Layer 4 of a small transformer language model trained on English Wikipedia (15 layers, counted from 0, width 128).
A neuron's activation on a vector x is SiLU(gate . x) times (in . x), where the dot is the dot product.

Input weights of the MLP neurons that the questions are about. A number n stands for (n - 128) times 0.0037.
n9 gate: 111, 173, 115, 69, 107, 112, 95, 112, 151, 109, 43, 86, 77, 145, 176, 99, 207, 139, 114, 42, 107, 130, 126, 116, 115, 126, 158, 156, 160, 99, 157, 144, 121, 83, 101, 123, 116, 127, 150, 94, 128, 116, 159, 135, 98, 149, 181, 87, 177, 162, 166, 146, 61, 128, 132, 130, 175, 164, 97, 152, 161, 120, 104, 94, 131, 100, 53, 144, 130, 125, 96, 143, 51, 123, 123, 99, 127, 115, 99, 164, 114, 182, 114, 109, 106, 150, 104, 173, 128, 115, 183, 118, 180, 140, 74, 91, 130, 165, 150, 141, 85, 138, 154, 110, 71, 174, 170, 165, 195, 183, 138, 154, 82, 141, 158, 116, 170, 162, 96, 86, 99, 188, 131, 122, 162, 107, 120, 183
n62 gate: 72, 77, 162, 186, 88, 92, 138, 184, 145, 144, 199, 115, 195, 131, 172, 197, 95, 170, 92, 167, 197, 176, 160, 158, 166, 119, 163, 137, 131, 123, 103, 105, 142, 83, 132, 105, 130, 137, 96, 50, 193, 159, 162, 156, 110, 66, 117, 90, 168, 72, 145, 88, 101, 164, 167, 126, 73, 184, 142, 110, 204, 136, 138, 122, 138, 179, 94, 84, 150, 116, 158, 58, 78, 99, 137, 150, 114, 114, 122, 186, 150, 186, 158, 90, 160, 187, 160, 138, 103, 135, 136, 85, 169, 97, 85, 195, 164, 156, 127, 185, 113, 173, 181, 109, 111, 128, 199, 150, 95, 105, 60, 96, 105, 42, 117, 169, 166, 83, 155, 173, 148, 91, 166, 124, 120, 110, 120, 101
n92 gate: 130, 112, 124, 156, 66, 120, 183, 47, 120, 115, 123, 143, 130, 132, 139, 119, 104, 187, 117, 103, 103, 174, 217, 142, 110, 128, 135, 131, 156, 148, 123, 113, 62, 174, 97, 144, 140, 121, 127, 102, 130, 143, 158, 142, 148, 141, 157, 180, 81, 168, 95, 122, 187, 129, 120, 133, 69, 105, 55, 105, 150, 124, 98, 75, 101, 71, 119, 158, 141, 169, 129, 175, 124, 92, 155, 115, 139, 186, 90, 158, 123, 123, 157, 118, 124, 116, 138, 80, 115, 114, 139, 121, 141, 162, 140, 166, 89, 130, 79, 171, 151, 166, 54, 126, 41, 125, 94, 185, 147, 94, 188, 158, 157, 118, 139, 146, 163, 53, 118, 118, 135, 97, 160, 153, 142, 154, 111, 200
n146 gate: 133, 90, 110, 152, 82, 168, 133, 150, 103, 170, 130, 158, 162, 71, 29, 183, 231, 132, 134, 135, 119, 115, 167, 160, 203, 120, 117, 83, 126, 146, 153, 140, 75, 102, 108, 151, 108, 150, 105, 98, 136, 146, 188, 115, 128, 142, 108, 150, 153, 183, 110, 152, 100, 96, 74, 186, 75, 125, 147, 127, 108, 70, 113, 116, 149, 151, 112, 116, 152, 91, 161, 147, 115, 132, 206, 143, 113, 156, 143, 177, 171, 129, 147, 88, 128, 110, 126, 82, 153, 86, 68, 213, 158, 131, 141, 181, 82, 109, 160, 95, 73, 105, 79, 159, 89, 118, 118, 99, 161, 157, 139, 78, 66, 71, 152, 132, 138, 123, 144, 77, 105, 136, 100, 78, 119, 76, 149, 179
n163 gate: 43, 95, 182, 163, 125, 118, 149, 126, 127, 109, 97, 74, 123, 158, 160, 151, 171, 103, 124, 164, 120, 175, 110, 107, 152, 144, 111, 143, 162, 161, 52, 126, 124, 158, 119, 88, 120, 166, 74, 127, 141, 146, 70, 160, 191, 148, 122, 104, 92, 134, 78, 118, 123, 108, 134, 156, 163, 104, 97, 189, 123, 142, 46, 126, 96, 111, 153, 150, 90, 137, 113, 130, 126, 159, 122, 119, 100, 178, 171, 182, 163, 96, 103, 101, 167, 145, 199, 71, 92, 135, 143, 187, 208, 125, 96, 130, 133, 130, 124, 146, 87, 137, 53, 191, 125, 73, 129, 109, 149, 107, 123, 110, 134, 129, 196, 192, 113, 144, 139, 84, 149, 134, 152, 68, 123, 121, 93, 87
n176 gate: 79, 144, 112, 76, 114, 115, 103, 112, 152, 189, 98, 13, 126, 150, 143, 148, 88, 128, 165, 137, 189, 158, 130, 117, 132, 152, 153, 87, 65, 68, 158, 151, 128, 101, 185, 92, 113, 99, 137, 120, 166, 91, 123, 138, 60, 146, 159, 167, 114, 143, 138, 139, 125, 127, 116, 137, 119, 152, 133, 151, 106, 84, 97, 89, 53, 168, 137, 158, 84, 99, 82, 93, 124, 144, 126, 167, 164, 210, 43, 109, 117, 104, 129, 158, 169, 182, 137, 114, 84, 146, 105, 168, 135, 137, 172, 109, 97, 109, 113, 45, 163, 108, 136, 145, 135, 145, 131, 209, 145, 103, 89, 140, 130, 123, 206, 172, 238, 109, 70, 116, 113, 132, 115, 149, 154, 170, 137, 130
n179 gate: 111, 133, 112, 78, 85, 143, 160, 57, 97, 99, 128, 103, 130, 143, 77, 132, 168, 100, 96, 77, 162, 196, 172, 65, 118, 110, 188, 86, 105, 149, 132, 132, 137, 111, 128, 175, 166, 102, 132, 106, 152, 150, 153, 113, 140, 159, 170, 165, 167, 131, 133, 137, 150, 110, 141, 108, 188, 171, 145, 148, 196, 88, 133, 148, 189, 93, 152, 93, 165, 191, 119, 152, 196, 144, 113, 139, 152, 165, 122, 127, 119, 136, 142, 131, 158, 88, 115, 78, 139, 200, 128, 67, 104, 159, 57, 146, 116, 96, 84, 158, 69, 183, 72, 114, 172, 110, 72, 117, 96, 104, 62, 155, 169, 163, 171, 76, 176, 97, 59, 95, 146, 109, 148, 122, 156, 109, 120, 108
n186 gate: 119, 100, 111, 199, 76, 135, 150, 94, 112, 112, 197, 174, 140, 107, 198, 75, 119, 60, 119, 158, 124, 155, 101, 118, 195, 204, 110, 68, 114, 90, 99, 153, 146, 151, 81, 51, 149, 112, 148, 62, 82, 111, 109, 135, 181, 221, 102, 167, 130, 134, 57, 137, 123, 153, 142, 92, 97, 149, 86, 64, 107, 82, 153, 139, 148, 123, 149, 89, 138, 117, 148, 130, 116, 119, 107, 83, 131, 121, 135, 102, 135, 155, 156, 157, 66, 109, 96, 96, 72, 110, 138, 94, 108, 133, 155, 171, 122, 116, 86, 147, 142, 125, 90, 124, 162, 135, 123, 108, 94, 105, 139, 143, 91, 140, 147, 122, 130, 161, 141, 149, 162, 111, 86, 152, 151, 130, 169, 98
n237 gate: 142, 149, 118, 144, 154, 135, 143, 63, 71, 144, 110, 119, 107, 183, 119, 123, 96, 160, 83, 95, 130, 166, 92, 82, 98, 150, 159, 115, 89, 126, 125, 133, 173, 91, 62, 113, 173, 154, 115, 134, 144, 99, 90, 146, 90, 102, 90, 120, 218, 153, 136, 114, 116, 113, 121, 147, 149, 160, 134, 175, 139, 70, 106, 160, 120, 187, 95, 152, 119, 61, 146, 98, 143, 137, 149, 115, 128, 121, 37, 119, 163, 91, 132, 95, 157, 144, 156, 99, 108, 124, 132, 113, 239, 104, 123, 109, 139, 89, 140, 144, 128, 68, 117, 122, 119, 83, 125, 150, 128, 177, 184, 126, 110, 102, 117, 138, 51, 131, 179, 169, 91, 98, 151, 89, 153, 94, 136, 164
n255 gate: 117, 118, 115, 84, 142, 141, 121, 169, 137, 74, 71, 86, 75, 193, 131, 165, 173, 111, 155, 120, 47, 82, 110, 122, 92, 78, 215, 129, 152, 161, 61, 88, 176, 74, 125, 147, 94, 159, 110, 136, 123, 120, 81, 168, 182, 102, 123, 127, 144, 103, 118, 106, 105, 151, 93, 112, 111, 149, 105, 76, 143, 140, 106, 150, 157, 88, 106, 133, 135, 72, 153, 79, 77, 90, 109, 141, 159, 110, 132, 104, 172, 117, 106, 154, 123, 112, 203, 145, 63, 96, 84, 138, 159, 111, 162, 80, 70, 139, 74, 139, 163, 146, 120, 136, 206, 160, 117, 132, 164, 177, 136, 168, 135, 141, 112, 70, 147, 93, 112, 70, 121, 126, 124, 160, 102, 178, 102, 132
n9 in: 157, 73, 86, 148, 107, 146, 175, 120, 102, 141, 158, 118, 134, 89, 138, 107, 94, 140, 113, 155, 93, 114, 117, 121, 110, 139, 128, 114, 97, 155, 124, 137, 85, 167, 78, 182, 108, 146, 113, 131, 237, 121, 204, 187, 136, 107, 91, 110, 146, 64, 155, 143, 90, 68, 91, 172, 112, 161, 139, 98, 142, 138, 114, 193, 126, 146, 162, 104, 65, 140, 130, 235, 108, 139, 124, 155, 107, 152, 83, 142, 127, 120, 118, 108, 128, 178, 149, 209, 168, 149, 68, 114, 127, 147, 108, 50, 104, 61, 83, 122, 126, 148, 91, 120, 66, 141, 100, 80, 128, 146, 168, 105, 180, 125, 127, 109, 172, 152, 134, 151, 123, 109, 119, 84, 186, 96, 122, 105
n62 in: 171, 126, 92, 126, 119, 183, 108, 94, 168, 111, 141, 92, 108, 99, 162, 115, 128, 184, 109, 195, 153, 153, 99, 145, 174, 119, 102, 66, 204, 175, 163, 135, 105, 120, 178, 120, 121, 136, 90, 160, 150, 169, 115, 144, 168, 71, 156, 85, 200, 125, 113, 115, 150, 104, 114, 175, 149, 131, 44, 226, 83, 130, 122, 124, 120, 96, 160, 100, 161, 87, 60, 87, 133, 180, 122, 121, 84, 103, 70, 151, 102, 136, 175, 114, 140, 148, 144, 98, 121, 70, 119, 132, 80, 160, 95, 138, 101, 173, 91, 163, 58, 196, 187, 112, 87, 183, 163, 90, 154, 101, 186, 136, 81, 96, 73, 92, 63, 156, 142, 69, 174, 124, 95, 145, 68, 104, 119, 111
n92 in: 139, 133, 140, 146, 103, 132, 118, 88, 155, 202, 119, 142, 152, 154, 130, 155, 92, 112, 117, 101, 213, 99, 136, 153, 103, 178, 114, 99, 78, 82, 153, 94, 98, 120, 190, 129, 203, 163, 128, 142, 149, 152, 113, 129, 111, 133, 186, 142, 98, 121, 136, 163, 101, 174, 145, 124, 118, 77, 147, 145, 111, 133, 131, 49, 101, 135, 89, 114, 136, 133, 151, 121, 84, 124, 148, 80, 178, 150, 137, 136, 157, 173, 137, 137, 133, 165, 143, 160, 111, 102, 167, 164, 108, 162, 137, 84, 144, 125, 131, 94, 49, 81, 136, 167, 92, 73, 144, 104, 95, 211, 58, 104, 131, 170, 178, 147, 140, 130, 29, 150, 136, 100, 117, 93, 145, 85, 208, 112
n146 in: 92, 120, 117, 226, 66, 66, 160, 136, 172, 84, 79, 114, 131, 111, 101, 151, 130, 67, 130, 150, 114, 156, 145, 97, 81, 89, 156, 199, 149, 197, 164, 152, 111, 157, 149, 160, 151, 106, 138, 84, 43, 175, 198, 104, 176, 129, 83, 192, 163, 132, 193, 171, 122, 77, 159, 144, 108, 58, 91, 91, 131, 145, 126, 88, 141, 186, 121, 184, 118, 64, 116, 124, 124, 82, 116, 124, 95, 146, 149, 95, 92, 104, 147, 74, 124, 89, 193, 116, 179, 134, 156, 129, 147, 114, 95, 100, 131, 145, 165, 117, 125, 154, 160, 87, 125, 119, 138, 129, 184, 58, 129, 107, 75, 117, 89, 129, 150, 101, 121, 153, 105, 65, 76, 178, 96, 156, 145, 68
n163 in: 149, 74, 209, 151, 98, 159, 108, 107, 100, 186, 67, 67, 201, 90, 139, 155, 78, 117, 135, 179, 172, 113, 178, 115, 144, 170, 137, 145, 157, 70, 124, 130, 190, 85, 214, 164, 37, 122, 152, 120, 153, 131, 130, 134, 91, 141, 110, 75, 63, 187, 139, 186, 134, 104, 144, 92, 180, 129, 90, 83, 80, 104, 147, 125, 148, 153, 94, 88, 147, 27, 143, 127, 95, 139, 143, 73, 112, 104, 160, 90, 176, 105, 170, 83, 157, 76, 122, 102, 118, 106, 101, 171, 134, 89, 85, 137, 155, 152, 105, 188, 71, 123, 176, 125, 70, 117, 144, 124, 155, 128, 101, 140, 104, 93, 163, 166, 111, 140, 168, 134, 141, 156, 121, 121, 109, 87, 113, 127
n176 in: 119, 146, 177, 128, 148, 176, 131, 92, 115, 175, 144, 108, 136, 119, 137, 123, 192, 105, 147, 179, 172, 132, 139, 75, 151, 77, 105, 73, 109, 105, 140, 156, 150, 144, 131, 102, 175, 160, 85, 159, 184, 159, 88, 90, 122, 95, 102, 151, 204, 182, 106, 97, 140, 88, 168, 157, 109, 130, 117, 177, 86, 90, 164, 70, 102, 124, 111, 183, 155, 98, 117, 61, 197, 116, 104, 129, 43, 153, 80, 108, 119, 104, 198, 147, 127, 98, 148, 86, 126, 247, 143, 149, 123, 121, 192, 159, 162, 191, 123, 77, 148, 83, 101, 150, 126, 84, 138, 119, 123, 151, 129, 107, 164, 141, 105, 198, 179, 130, 142, 160, 130, 118, 91, 163, 75, 93, 73, 144
n179 in: 170, 86, 144, 80, 180, 131, 122, 118, 108, 146, 163, 95, 128, 153, 112, 84, 181, 168, 157, 155, 153, 138, 136, 118, 131, 76, 152, 97, 186, 77, 153, 161, 192, 138, 91, 152, 110, 135, 201, 120, 175, 177, 143, 149, 107, 102, 133, 111, 100, 129, 126, 127, 179, 172, 22, 174, 133, 124, 176, 96, 139, 146, 88, 136, 170, 150, 107, 110, 235, 109, 115, 121, 181, 170, 102, 91, 186, 121, 132, 89, 45, 140, 83, 108, 104, 133, 120, 147, 164, 177, 137, 123, 168, 163, 88, 155, 114, 69, 88, 131, 115, 124, 127, 125, 125, 146, 131, 151, 134, 127, 61, 159, 121, 133, 144, 86, 123, 138, 160, 160, 171, 155, 173, 78, 150, 158, 146, 134
n186 in: 195, 146, 109, 104, 162, 94, 93, 111, 57, 132, 113, 128, 166, 127, 144, 104, 111, 118, 157, 155, 162, 136, 88, 97, 51, 133, 52, 103, 138, 97, 138, 113, 83, 107, 132, 109, 110, 33, 125, 129, 70, 127, 95, 162, 113, 191, 129, 105, 88, 124, 113, 128, 173, 122, 160, 94, 114, 123, 90, 95, 132, 100, 131, 105, 136, 170, 114, 178, 107, 141, 95, 131, 118, 154, 155, 102, 139, 113, 83, 145, 96, 154, 136, 186, 146, 149, 137, 133, 104, 98, 169, 138, 162, 94, 152, 125, 85, 92, 80, 147, 157, 166, 102, 181, 132, 142, 134, 172, 38, 119, 118, 215, 84, 166, 179, 135, 143, 237, 77, 88, 139, 80, 96, 156, 49, 145, 67, 185
n237 in: 122, 133, 131, 130, 194, 136, 124, 82, 65, 129, 145, 158, 127, 179, 176, 135, 154, 97, 181, 101, 107, 154, 33, 134, 116, 161, 85, 112, 79, 140, 116, 161, 143, 133, 83, 88, 175, 154, 79, 54, 133, 125, 79, 135, 98, 134, 148, 177, 115, 130, 172, 97, 155, 101, 111, 176, 99, 192, 151, 179, 120, 66, 121, 144, 130, 197, 102, 141, 146, 81, 200, 110, 198, 122, 95, 143, 188, 93, 83, 131, 136, 77, 128, 156, 145, 124, 126, 113, 69, 178, 91, 131, 181, 125, 128, 126, 137, 118, 180, 130, 101, 104, 163, 113, 135, 47, 139, 80, 114, 176, 120, 118, 75, 139, 98, 106, 91, 143, 119, 198, 129, 119, 128, 108, 184, 151, 148, 210
n255 in: 147, 85, 103, 114, 127, 146, 152, 181, 123, 99, 71, 150, 104, 133, 147, 140, 118, 109, 174, 171, 103, 137, 91, 134, 85, 112, 148, 112, 126, 135, 152, 99, 103, 124, 107, 185, 96, 187, 121, 150, 123, 135, 106, 146, 155, 98, 173, 115, 134, 107, 92, 120, 146, 98, 176, 82, 95, 146, 169, 92, 86, 95, 123, 148, 179, 163, 153, 123, 172, 106, 132, 142, 78, 109, 116, 151, 120, 162, 80, 96, 157, 173, 116, 115, 80, 97, 152, 178, 120, 104, 146, 113, 130, 179, 133, 90, 121, 128, 103, 89, 160, 157, 153, 165, 220, 136, 118, 117, 157, 93, 148, 148, 150, 145, 143, 92, 101, 134, 70, 132, 158, 101, 108, 116, 89, 114, 238, 152

Each question shows a token from some text and the vector x that enters the MLP there. A number n stands for (n - 128) times 0.038.

"| ": 152, 116, 133, 136, 119, 126, 112, 78, 114, 173, 132, 135, 141, 108, 139, 121, 122, 73, 144, 113, 103, 161, 159, 136, 143, 103, 88, 142, 145, 132, 147, 120, 122, 117, 158, 101, 36, 154, 124, 136, 107, 147, 105, 115, 159, 94, 124, 125, 122, 119, 113, 113, 158, 123, 166, 160, 152, 118, 136, 118, 142, 133, 196, 157, 80, 135, 147, 175, 111, 167, 131, 130, 127, 185, 103, 162, 91, 111, 187, 117, 104, 144, 150, 140, 133, 160, 87, 133, 142, 109, 133, 118, 124, 143, 135, 116, 153, 106, 154, 140, 84, 77, 165, 135, 105, 102, 141, 169, 158, 133, 145, 119, 139, 120, 122, 116, 146, 102, 123, 172, 147, 145, 130, 130, 147, 110, 140, 140
The two highest activations, in order: n186, n179

"al ": 109, 147, 159, 162, 137, 129, 115, 98, 126, 124, 104, 139, 172, 147, 111, 92, 129, 103, 130, 112, 131, 172, 162, 161, 121, 78, 103, 121, 141, 147, 177, 122, 114, 160, 145, 126, 115, 162, 114, 132, 97, 127, 151, 101, 177, 102, 132, 173, 130, 149, 131, 148, 142, 155, 174, 157, 118, 111, 124, 123, 152, 165, 143, 158, 164, 147, 172, 137, 108, 175, 149, 118, 164, 140, 130, 166, 150, 63, 130, 143, 104, 177, 144, 151, 136, 173, 115, 167, 144, 135, 109, 139, 86, 143, 131, 131, 136, 103, 154, 148, 118, 54, 157, 89, 133, 147, 117, 140, 150, 141, 131, 125, 128, 144, 83, 110, 148, 82, 107, 159, 138, 164, 151, 128, 136, 105, 148, 98
Which neuron fires most, and how strongly? n186, at about 0.85

"d": 109, 100, 143, 137, 95, 144, 98, 123, 135, 144, 127, 160, 133, 161, 132, 150, 115, 139, 142, 117, 111, 175, 116, 111, 140, 89, 140, 107, 101, 178, 129, 124, 105, 112, 117, 153, 55, 168, 164, 139, 106, 132, 92, 101, 196, 96, 127, 122, 112, 130, 126, 157, 161, 92, 160, 117, 131, 136, 178, 114, 134, 188, 168, 145, 134, 148, 104, 161, 125, 141, 131, 150, 163, 145, 91, 146, 101, 129, 161, 101, 95, 153, 125, 155, 138, 121, 121, 177, 100, 150, 160, 146, 154, 116, 95, 73, 118, 100, 135, 123, 136, 125, 156, 129, 118, 166, 130, 138, 151, 120, 98, 104, 95, 102, 141, 134, 124, 107, 121, 168, 94, 161, 159, 109, 131, 153, 118, 155
Which neuron fires most, and how strongly? n255, at about 0.92

"ly ": 124, 142, 140, 124, 163, 114, 121, 90, 116, 126, 115, 121, 128, 126, 145, 149, 141, 143, 149, 110, 127, 164, 102, 139, 119, 114, 103, 103, 166, 117, 137, 145, 106, 161, 140, 130, 64, 157, 144, 133, 106, 131, 81, 124, 120, 95, 171, 162, 100, 152, 104, 125, 162, 139, 166, 112, 102, 103, 115, 110, 123, 170, 144, 136, 195, 173, 130, 155, 145, 143, 129, 101, 188, 134, 104, 166, 135, 81, 139, 81, 127, 166, 161, 137, 118, 133, 143, 158, 115, 67, 125, 123, 106, 111, 105, 92, 165, 112, 137, 143, 120, 51, 137, 129, 102, 125, 105, 123, 150, 159, 103, 131, 133, 128, 82, 120, 134, 97, 109, 143, 70, 150, 139, 121, 133, 132, 133, 92
The two highest activations, in order: n9, n255

"of ": 139, 144, 124, 128, 114, 88, 122, 97, 101, 143, 146, 113, 144, 160, 122, 135, 137, 105, 145, 129, 140, 129, 112, 153, 144, 134, 130, 114, 124, 112, 118, 101, 117, 103, 128, 99, 32, 154, 106, 135, 94, 129, 87, 113, 198, 104, 160, 159, 106, 156, 128, 122, 154, 121, 166, 111, 108, 165, 106, 124, 136, 172, 144, 160, 167, 121, 138, 161, 97, 182, 125, 142, 169, 175, 135, 153, 140, 104, 144, 73, 91, 172, 171, 144, 124, 144, 103, 164, 109, 129, 113, 159, 139, 144, 99, 90, 166, 113, 142, 141, 114, 104, 139, 140, 107, 110, 137, 128, 150, 132, 127, 142, 141, 156, 91, 113, 126, 105, 123, 144, 85, 140, 144, 105, 138, 123, 149, 128
Which three neurons fire most, strongest first? n146, n176, n62

"m": 134, 88, 145, 148, 128, 144, 91, 91, 137, 116, 123, 128, 189, 190, 191, 95, 126, 90, 141, 136, 101, 123, 176, 92, 117, 120, 73, 143, 97, 153, 124, 151, 158, 133, 140, 98, 100, 107, 100, 111, 93, 164, 106, 97, 130, 112, 125, 118, 150, 137, 86, 158, 137, 88, 166, 161, 122, 121, 136, 116, 127, 138, 160, 173, 139, 155, 82, 148, 137, 172, 144, 148, 165, 123, 87, 168, 126, 126, 151, 106, 56, 155, 152, 125, 141, 127, 101, 120, 97, 140, 153, 105, 163, 119, 133, 113, 145, 118, 143, 125, 98, 109, 150, 139, 135, 147, 90, 119, 116, 149, 113, 129, 109, 87, 136, 175, 99, 123, 123, 153, 90, 156, 109, 137, 123, 137, 96, 97
The two highest activations, in order: n186, n163

"v": 99, 113, 107, 169, 130, 97, 112, 111, 141, 140, 105, 153, 152, 135, 127, 158, 164, 135, 134, 105, 102, 148, 108, 68, 129, 110, 107, 122, 103, 158, 138, 176, 140, 105, 143, 131, 45, 170, 166, 135, 106, 117, 87, 98, 182, 105, 141, 114, 129, 134, 112, 117, 195, 123, 162, 83, 115, 157, 144, 148, 139, 134, 169, 137, 147, 150, 105, 150, 105, 165, 98, 164, 144, 168, 116, 162, 127, 156, 163, 140, 104, 163, 143, 138, 116, 110, 105, 163, 129, 131, 136, 179, 130, 104, 112, 100, 121, 113, 157, 108, 130, 142, 155, 127, 133, 163, 114, 152, 165, 89, 129, 109, 123, 105, 135, 150, 110, 109, 133, 134, 127, 165, 161, 108, 117, 105, 142, 156
The neuron with the highest activation: n92

"2 ": 146, 124, 125, 135, 141, 129, 143, 101, 124, 137, 134, 176, 151, 136, 118, 107, 111, 144, 146, 91, 108, 133, 130, 132, 99, 96, 90, 133, 123, 146, 143, 115, 161, 111, 152, 120, 66, 164, 124, 114, 114, 93, 128, 122, 166, 113, 112, 121, 124, 185, 72, 81, 162, 133, 149, 125, 117, 146, 162, 163, 168, 135, 191, 178, 147, 129, 149, 161, 86, 117, 128, 164, 125, 165, 69, 170, 131, 120, 155, 133, 124, 143, 89, 129, 119, 146, 104, 168, 91, 130, 110, 144, 148, 131, 107, 91, 162, 84, 158, 150, 115, 128, 120, 134, 112, 96, 139, 139, 165, 177, 124, 140, 143, 113, 112, 145, 149, 83, 121, 148, 134, 148, 138, 126, 158, 124, 137, 104
Which neuron fires most, and how strongly? n237, at about 1.5

"ri": 136, 133, 125, 156, 126, 105, 68, 97, 163, 144, 84, 107, 127, 181, 131, 154, 103, 152, 141, 94, 119, 163, 135, 86, 144, 113, 102, 112, 137, 119, 161, 112, 161, 90, 106, 121, 109, 118, 176, 91, 96, 119, 108, 140, 162, 94, 84, 134, 98, 137, 113, 98, 143, 136, 119, 129, 135, 109, 155, 181, 109, 109, 146, 123, 111, 97, 114, 152, 156, 117, 165, 140, 163, 109, 116, 148, 142, 138, 147, 134, 99, 128, 85, 101, 182, 144, 90, 103, 87, 131, 133, 151, 155, 105, 161, 110, 158, 98, 140, 87, 110, 111, 196, 150, 89, 157, 116, 111, 120, 132, 130, 101, 155, 142, 102, 146, 124, 107, 115, 148, 95, 135, 130, 148, 138, 95, 161, 118
The neuron with the highest activation: n237

"the ": 132, 135, 139, 111, 100, 111, 132, 65, 127, 162, 127, 131, 123, 105, 138, 123, 131, 92, 135, 124, 101, 144, 153, 93, 103, 119, 112, 89, 140, 130, 148, 116, 122, 105, 128, 97, 50, 168, 135, 122, 98, 138, 109, 133, 176, 102, 151, 145, 128, 141, 132, 116, 132, 95, 160, 98, 110, 155, 113, 112, 157, 175, 174, 158, 166, 142, 140, 187, 67, 179, 124, 121, 158, 158, 155, 123, 109, 102, 150, 122, 142, 145, 186, 125, 117, 171, 127, 189, 101, 153, 120, 141, 137, 118, 97, 86, 167, 94, 128, 120, 119, 102, 129, 124, 113, 135, 121, 124, 159, 149, 158, 163, 109, 145, 138, 134, 102, 129, 123, 108, 124, 124, 115, 103, 162, 121, 122, 143
The neuron with the highest activation: n9

"ed ": 151, 113, 158, 130, 117, 79, 122, 74, 112, 138, 112, 106, 160, 102, 133, 139, 152, 127, 133, 110, 103, 159, 134, 142, 102, 122, 104, 100, 126, 129, 135, 124, 83, 130, 155, 108, 62, 146, 115, 115, 121, 166, 100, 109, 148, 89, 140, 169, 97, 122, 109, 125, 177, 127, 157, 136, 105, 146, 121, 102, 148, 154, 147, 162, 193, 122, 133, 171, 121, 167, 147, 147, 147, 164, 76, 138, 114, 97, 170, 111, 135, 144, 118, 136, 115, 138, 121, 161, 92, 109, 96, 107, 104, 136, 90, 119, 162, 97, 149, 132, 99, 80, 118, 129, 89, 129, 122, 155, 152, 150, 134, 143, 125, 133, 106, 142, 117, 101, 133, 172, 82, 150, 134, 166, 99, 161, 144, 88
The neuron with the highest activation: n176

"R": 120, 121, 121, 168, 108, 148, 125, 98, 113, 131, 127, 138, 140, 138, 176, 132, 121, 139, 156, 142, 103, 141, 113, 53, 94, 121, 134, 107, 130, 139, 164, 144, 116, 107, 124, 142, 56, 158, 148, 153, 105, 119, 74, 121, 181, 108, 113, 121, 96, 161, 121, 122, 150, 120, 130, 119, 93, 120, 154, 134, 178, 148, 156, 167, 133, 127, 147, 162, 109, 142, 122, 120, 167, 179, 116, 195, 76, 144, 163, 124, 127, 176, 124, 105, 110, 124, 96, 140, 136, 136, 140, 132, 124, 140, 100, 75, 124, 100, 163, 115, 135, 135, 128, 128, 105, 150, 147, 132, 114, 138, 84, 136, 102, 110, 128, 119, 116, 103, 153, 157, 114, 159, 134, 121, 144, 156, 126, 159
The neuron with the highest activation: n92

"in ": 152, 139, 126, 119, 108, 99, 128, 87, 112, 141, 133, 98, 165, 132, 135, 123, 139, 110, 168, 140, 101, 139, 109, 146, 120, 113, 116, 135, 135, 126, 135, 124, 127, 103, 130, 128, 51, 177, 99, 100, 86, 115, 102, 119, 173, 91, 161, 126, 83, 162, 113, 131, 155, 104, 182, 121, 106, 141, 117, 145, 135, 184, 145, 188, 140, 118, 160, 163, 92, 155, 118, 139, 133, 174, 132, 154, 137, 99, 166, 82, 125, 130, 128, 146, 109, 130, 124, 157, 115, 129, 88, 156, 92, 133, 115, 103, 172, 113, 146, 132, 112, 63, 145, 135, 135, 87, 129, 119, 141, 137, 139, 136, 126, 143, 113, 125, 144, 129, 120, 134, 98, 158, 124, 69, 136, 138, 121, 128
Which neuron fires most, and how strongly? n163, at about 1.2

"o": 173, 95, 113, 162, 140, 132, 83, 108, 179, 145, 102, 94, 157, 110, 132, 134, 113, 115, 184, 140, 111, 120, 149, 81, 164, 105, 94, 106, 182, 155, 141, 106, 114, 128, 146, 140, 75, 126, 120, 101, 110, 157, 109, 160, 159, 121, 136, 120, 119, 156, 102, 121, 118, 88, 119, 173, 104, 120, 104, 133, 147, 134, 190, 157, 109, 112, 154, 123, 123, 104, 145, 121, 130, 158, 112, 178, 153, 143, 165, 111, 123, 146, 87, 120, 167, 104, 96, 113, 104, 132, 102, 160, 99, 122, 125, 85, 121, 109, 147, 121, 133, 84, 160, 131, 151, 190, 130, 139, 139, 135, 120, 118, 116, 143, 76, 165, 155, 116, 119, 147, 116, 131, 110, 118, 106, 161, 133, 106
The neuron with the highest activation: n146

"di": 136, 153, 112, 123, 158, 122, 67, 84, 165, 151, 111, 107, 138, 134, 161, 107, 122, 83, 129, 144, 122, 121, 155, 136, 154, 121, 74, 130, 115, 139, 152, 109, 138, 122, 140, 82, 100, 152, 103, 82, 78, 142, 122, 125, 143, 91, 93, 147, 84, 105, 89, 131, 123, 128, 177, 118, 152, 96, 135, 112, 127, 118, 190, 119, 185, 118, 134, 125, 160, 119, 168, 129, 169, 130, 106, 158, 165, 153, 164, 136, 125, 156, 114, 116, 101, 123, 126, 98, 88, 163, 135, 143, 108, 116, 127, 102, 149, 109, 123, 113, 101, 114, 176, 139, 118, 167, 106, 147, 171, 104, 155, 97, 97, 130, 123, 151, 84, 139, 146, 155, 118, 157, 147, 155, 109, 87, 134, 113
The neuron with the highest activation: n9

"national ": 165, 86, 131, 146, 115, 95, 131, 85, 102, 155, 129, 130, 155, 96, 123, 151, 167, 131, 153, 120, 115, 174, 112, 131, 99, 79, 120, 82, 168, 116, 146, 132, 90, 135, 143, 114, 71, 176, 112, 122, 100, 142, 106, 116, 189, 87, 141, 144, 114, 131, 114, 125, 138, 132, 159, 105, 111, 144, 147, 118, 155, 171, 162, 139, 202, 134, 169, 176, 83, 166, 127, 109, 146, 145, 145, 114, 120, 118, 152, 136, 129, 172, 138, 154, 121, 146, 146, 205, 113, 128, 117, 168, 136, 133, 96, 119, 151, 95, 155, 165, 139, 103, 151, 88, 125, 108, 133, 99, 140, 122, 126, 157, 131, 129, 133, 106, 117, 112, 130, 135, 141, 159, 143, 136, 109, 127, 156, 109
The neuron with the highest activation: n62

"ity ": 180, 132, 152, 141, 134, 110, 145, 58, 101, 183, 127, 141, 130, 98, 116, 137, 137, 93, 169, 106, 115, 159, 148, 131, 101, 126, 133, 88, 136, 118, 140, 106, 67, 138, 155, 97, 78, 149, 102, 132, 81, 128, 143, 114, 169, 104, 115, 122, 115, 141, 95, 150, 150, 154, 180, 133, 73, 101, 127, 133, 127, 159, 190, 124, 135, 128, 139, 146, 126, 157, 134, 118, 159, 131, 117, 141, 120, 102, 163, 102, 146, 166, 129, 141, 128, 126, 133, 150, 87, 97, 114, 118, 93, 130, 118, 108, 180, 80, 147, 162, 112, 120, 113, 95, 102, 130, 99, 153, 158, 136, 114, 136, 145, 165, 110, 129, 112, 105, 119, 141, 136, 160, 135, 140, 108, 131, 146, 115
The neuron with the highest activation: n92